Layer 9 of a small transformer language model trained on English Wikipedia (16 layers, counted from 0, width 128). Numbers have three digits each and are written without spaces.
A neuron adds its activation times its output weights to the MLP's output. To switch it off is to set its activation to zero at one token and run the rest of the model.
A neuron's activation on a vector x is GELU(weights . x), where the dot is the dot product.

Input weights of the MLP neurons that the questions are about. A number n stands for (n - 500) times 0.0011.
n35: 453112446581518356550340445716372536492608843476644549526440469269416474567293392251496473552366451566407521668487639758464646636479440456523320637589413736538529612442535558417580537461787219430184792394543618658631333766462576496614478421559570559217784540414341752400522248408642468745721462492641257298542462457414298651383576349486657324441311518900423358609428441508386649529326
n75: 315567444461577713486761306652464296372239563639480486585605546671495246486590717717564532529469350664637418595482579418617401585223403527397459510330617446743606278690490559829537670540391369509332545407310668535466455385509243669351447527461538356559818309589852399341282483120619418479514582539487520311513298611327211638585439889354641667531146712646632619294474307439392608590496
n219: 500451511323619460627638588455544551436253564325284465717359611670751456842902727777163358473978360370532699581684687500356363519495543160152386428586423490557672439653450465286575303308261582353741608327549625289706465432333281495272495460452615571500783600641546658345495271555260244617315267457813624328342438549361635651461457391500627461487418663453510575679876529247438705637417
n287: 276390504668559413257591496629465577442352207471304644484525879445580586576422403593362629608527504643742436379468362391418399552451397246805298482764463590652566403382260584562381500559548512609538598405597620267311520431694527568453430630287397760194293511427692525631544369571488654474560555750416346319389580593471558581375401598500399504483346606455504448345591381390545692564628
n428: 524152126404658476514595307549587735381449585752464586509495551496323540477581720747317624750478247609418612647590457686864470635595504687421266715596617715526403509252475709576613373513464333317257420536399628805423433707552496557464527347405291417353576574779453877423662363482414691994378442547382607642396226526309316416371417560481681299481636419445592268542478451526426554436507
n466: 596698715378352473678396368666538776619363337386724430582903522317509646606541408500406416563530260443584350600643508272477711280209576565214587548685622150613212620572437754646373369556269339595495466387572568505449378487810513361305479483567585464509500568296572472529535363530439638418605263587411656699466290445617691483457281467739389568724496634467424328554167558621397456446517
n501: 539469192325660410514453417472551518573287535608386366250729613519496256572554396582408618431522175473395572559141550683528745508754521460427580416289652654411703351749465580514482712605318468623210570492283354693679473612291640516624557323419253359741442476635684584379464512752286424534268486356203495369547204439550393626702500563592561638522275628399759370459734448504532581513823

Output weights of the MLP neurons that the questions are about. A number n stands for (n - 500) times 0.0011.
n35: 617587562516515416488480593449734505576349533500542326520522533440467880520436557471437609491615520633779446224389722287590475398754396610556709287437671223413303500307649560575697156223469611311542650475504431371491198743693470545437605416628470606533417311664089383636535647517644569535552215281474622768491475434580296626472479365471567640672535517233261587287578361496645467485194
n75: 425496516567728457723562390737659658475504518400742402508388630355709414272326437366694419496468674702593413690562397291565403387182621559439429527325720543365542271611405455199674454492634452625430150491540417525595620669416546524642395330529443402597424662587521513393392527456272334492323631289488504593674532559229343312417418378560517586548538683504794828113533608576635573750572
n219: 475576467505320694317340495311415606549415759565306255592141481470738443468420281467597270751405472650556605366737450457465962767579227533689475276596288598251338351331527267766451421416364457770681509837641500665407616398657392878147290556555662559655543490457267444987405787592686515561634298687124529864131466306359590552399673427515495514195525455452465520452394738403777577465587
n287: 727668529464405417554429507541662548329468521447469443441688471413525453524763546575540552243529489503626330601668373353467632460596508504479553700375417355362508356628590403358540500511705619445397569896526376413645467535331575312411618539724659648566424342690747668527424399142611432619364410199370379617681464311672439546610631441559504428520527387669546366464367558416470192544303
n428: 601695446304844546530533574334679626543397437316689496544491820289554555363281357579427625429441870380397560603530504400312587531478447325500531267641399377527536411518683443613543549339399475315461113219162522113623525675569663483707504459600522696534546563780474429217681390632759570446492821546413539163513517415404642251540382330342622615583433650345620388400509581436413621730666
n466: 351500493544605674316497587336480350287762629513206284454261523581638401432496504655524441468335675628532345247399426624590310664688407399729436481471509848278590466493366514519683598500607686370453286601438316581496677467342533673538565457577427455500588335661391514505511520363594436604454544510573434390429514518527487493548535437387777449355586617497350514648739381438507516478479
n501: 314602423687402589302504198739341662695538313380466344396425603314750563334508516734449390577492707585520378586556260469549533452651659557578390437526336220148500277404336512493539601712668693670550663339500625613621450291572628411449594410720342518488388573581476423823399522453587512253422570748464433633532395331588722405186500487657641453606426670454431545488411426383512487386652

Each question names a token from some text and the token that comes next. It shows the vector x that enters the MLP there. A number n stands for (n - 500) times 0.014.

Then comes g, the gradient of the next token's log-probability with respect to the MLP's output, scaled to length 1. A neuron's effect is roughly proportional to its activation times (output weights . g). A number n stands for (n - 500) times 0.00073.

" as", then " well"
x: 446543554499401613560509502434482454558617478592512384395372528443559520484396570503487519502500539531537505409472429465611496416567396490475480367565453586459624525481473491521543540555451516420541112618382486566501534565513473490489532456474448410615463503553489531665420523517491516532474512724516550497542492506469436504466469470535627465556539517475518456523442618491445414581559
g: 526780578398505586490602597462617416491624505561448277543443261375634397609597471426642714425513540372641559556459528598432238456377314664333473343650349501418656393668424318541311403655390622641466615571403534640492365523380346333768522421432616438830636627277459839509484238528214539398369399405481527454642572440481374573592489576539564554474542637582445664541475444370518601480414
Which neuron, switched off, raises the next token's probability most? n428

" 1988", then "."
x: 448586462466438635497412526342453581566517377522434483531443538535508519526464469496535431476567463437577509414506540513543423657580588450373520451549542564587531437486488409462501339483579559543684182505490511367515603433504496500467527460579492514535481539545471354570505491511530426451477506534468598565688506407566494581439479474485548570568552469549531477483509718467465373463473
g: 622548451759323661395683459227593715637377583388559331652469444540481564526484561372450444597550638479457468369581563778724438291368548606351670532564369417593512576408458414744496514317719641532292467546372344358499574604692329337438283517656556357503375749593353432459502576454357543418451462369391829585615427441486623560549449500544718524237323414421547498539597505380452539517393
Switching off which neuron hurts the next token most? n219

" Euro", then "C"
x: 476562548477414621503555469453408474583493554554553501487440472464514353538439533451561556554510495548495604501510502493444632227504560545385455510502539506493448540464490541472512442518638447605418164443486515578557508469490405557464604505519521508427494579447425483674552532545556404501577439536503396534578479658480504369436455412555594494421480544555525427454558681494472428405512
g: 593507359196509392425553478476355444653506579610576507559600472605531497603581491968226679286305378645395550494560436285588505553793516768477605518629482511659641453449535733437704505507458417434390679505402552550629698501576506461392462572520355355340370552377384439317684644463488543389484298377525444599499510485348532545611538545551650336457567224396347293456536483702435434450512
Switching off which neuron hurts the next token most? n35

" Ser", then "ie"
x: 552508541445478611612494569484448651629600571524556580434427450377490544560441503295594402490526488491487541539574504548427616360451598482470436353496492491454388536447506508557514474563534519615417291648473457565569351521488504470529540422562611464573525574519409516599482537452499457549352488571541482644497411525413578455456490539422522503353519508664470366433515712456482336423405
g: 548490568466597445431593713530439513737482521421503444455516194671596637370618702337638623519293487418695447401318516527594374495641557573434486499703414541354361648719608647500254440417542417350743547438567527345611585601155413394347372447599703403567441497590344598587715503470537382516672250491426411368527419409328381644458497508849452414603350471475555601447332520448600627568368
Switching off which neuron hurts the next token most? n35

" for", then " a"
x: 558480496492492593544493511442509591498444483582537448419533499418557504491442509515506496594561475484430496520387551425514574389544578436541443492529551525498494522386479618498540465499538476500435065526386528521491427535505450499472529473583453517546516487526490388494446561496620511446459514484463642588589533561430434494531496471489555504583482517496494441539477630510503398573615
g: 744429352477612455483451459656700767476497517576465345282382714475490558179680546443560500337385569471269536549526491488500592474326640679653338516509403321512450519560596591550501611533604610526620477553413392432480657591541438733747407612363233386537508514784432588581256239607593362439381381592512477609469445448293510556266426390675586510570393649452691530392499510383640521237484
Switching off which neuron hurts the next token most? n501

"ended", then " family"
x: 576497463602465591456574534384596456475530522497465570613490577491509592528365509548501475463529586533570498455560452431624471635441434524422456441557508507522543429579642520544507458509555531380564171645477531404394466502565398611516624550607565481482545467525486366644445521369563598304378458485457580669647456418604485531509460498463444498569523514530351378470458464453434423574469
g: 346464590502595483618231496457569188405378518595494654458628471390442397595519800677535559558678630526237487394439554679660407537484486502412735305359352452549400638530412716375553723551378662554642391439583356396632625419508614474387370561394496550393752639754626557537516547611531490585394539223453482636564671310680554586564441388300424568450309345293584440419435521407402345533401
Which neuron, switched off, raises the next token's probability most? n75

"a", then " f"
x: 548425496512525462535619521468389512543457518529649458473413516546455605461540333502609583457548543531511565594560510445528463321475540468491577523436403456539473519479490547546491490532495501553625197446432481512545598492519398485552504479573382582405565587504477364836555448526441530387470468531465383577504430602479524414503475575508439496351374460554431586496466484543467538602570
g: 674365288470563630663464563468667253309454615536477496490544465421386638386466408425541584356653533596394470555438436438548457354556407580955631637476641531680519867561420394530597631539522312378447475564368533259622495604313639633533658495400482262395335466379503476435382393356398551482561697465602400406640323685427413400513602521508228600597677620429411347614625531450441686383558
Switching off which neuron hurts the next token most? n466

" as", then " spe"
x: 470542476544473608503529498468478555619546468538582429515533473375507643457490522488570445405503486567569556497546496442570516395513472498413508435523496493574507494418472458535517509609586538489541098478386485511496528533498444463453512435429441459595480516500432532564450508492528508539400502526484557486517568503457409524456496471515495472577586559487499422536397699511482420553610
g: 399393770311353673604471847421454442250602423594549629577352441431249336559387659679295559479699467428504687370620478435393561592486657616361635462398370438368395467517310671484576442405404446597649456392522641413224334496651741439530422456478345477493574632449581579535611608611575826669401597443534535354362365500620453400590617462446484811546359394552558386427550501452383535501541
Switching off which neuron hurts the next token most? n428

" born", then " in"
x: 419663480562446504518674469346504514487499474538584472542589536510527519433317491538556488539516594465669476399514535528615506463503592560528547497499498461429379580492496457430523477443538640453579161428469371483552524358477507525467387489507346513683611484497609264430457490565619564548587644525462505495459531563544500501450632528517458542467414463455487477447546532505516373537466
g: 330622669612653587418226496563475439481441313553513584538610377480570618433618619482548637750521588713452489418593524457440494551594654480563653630462253353500443395464409538548561474435388591508339469317738488428418554475286567478452539401379521573532342439487496479490412431752297147593532801262571622512457430539543157534299630529407464533645445840433659465196528558484581593592445
Switching off which neuron hurts the next token most? n75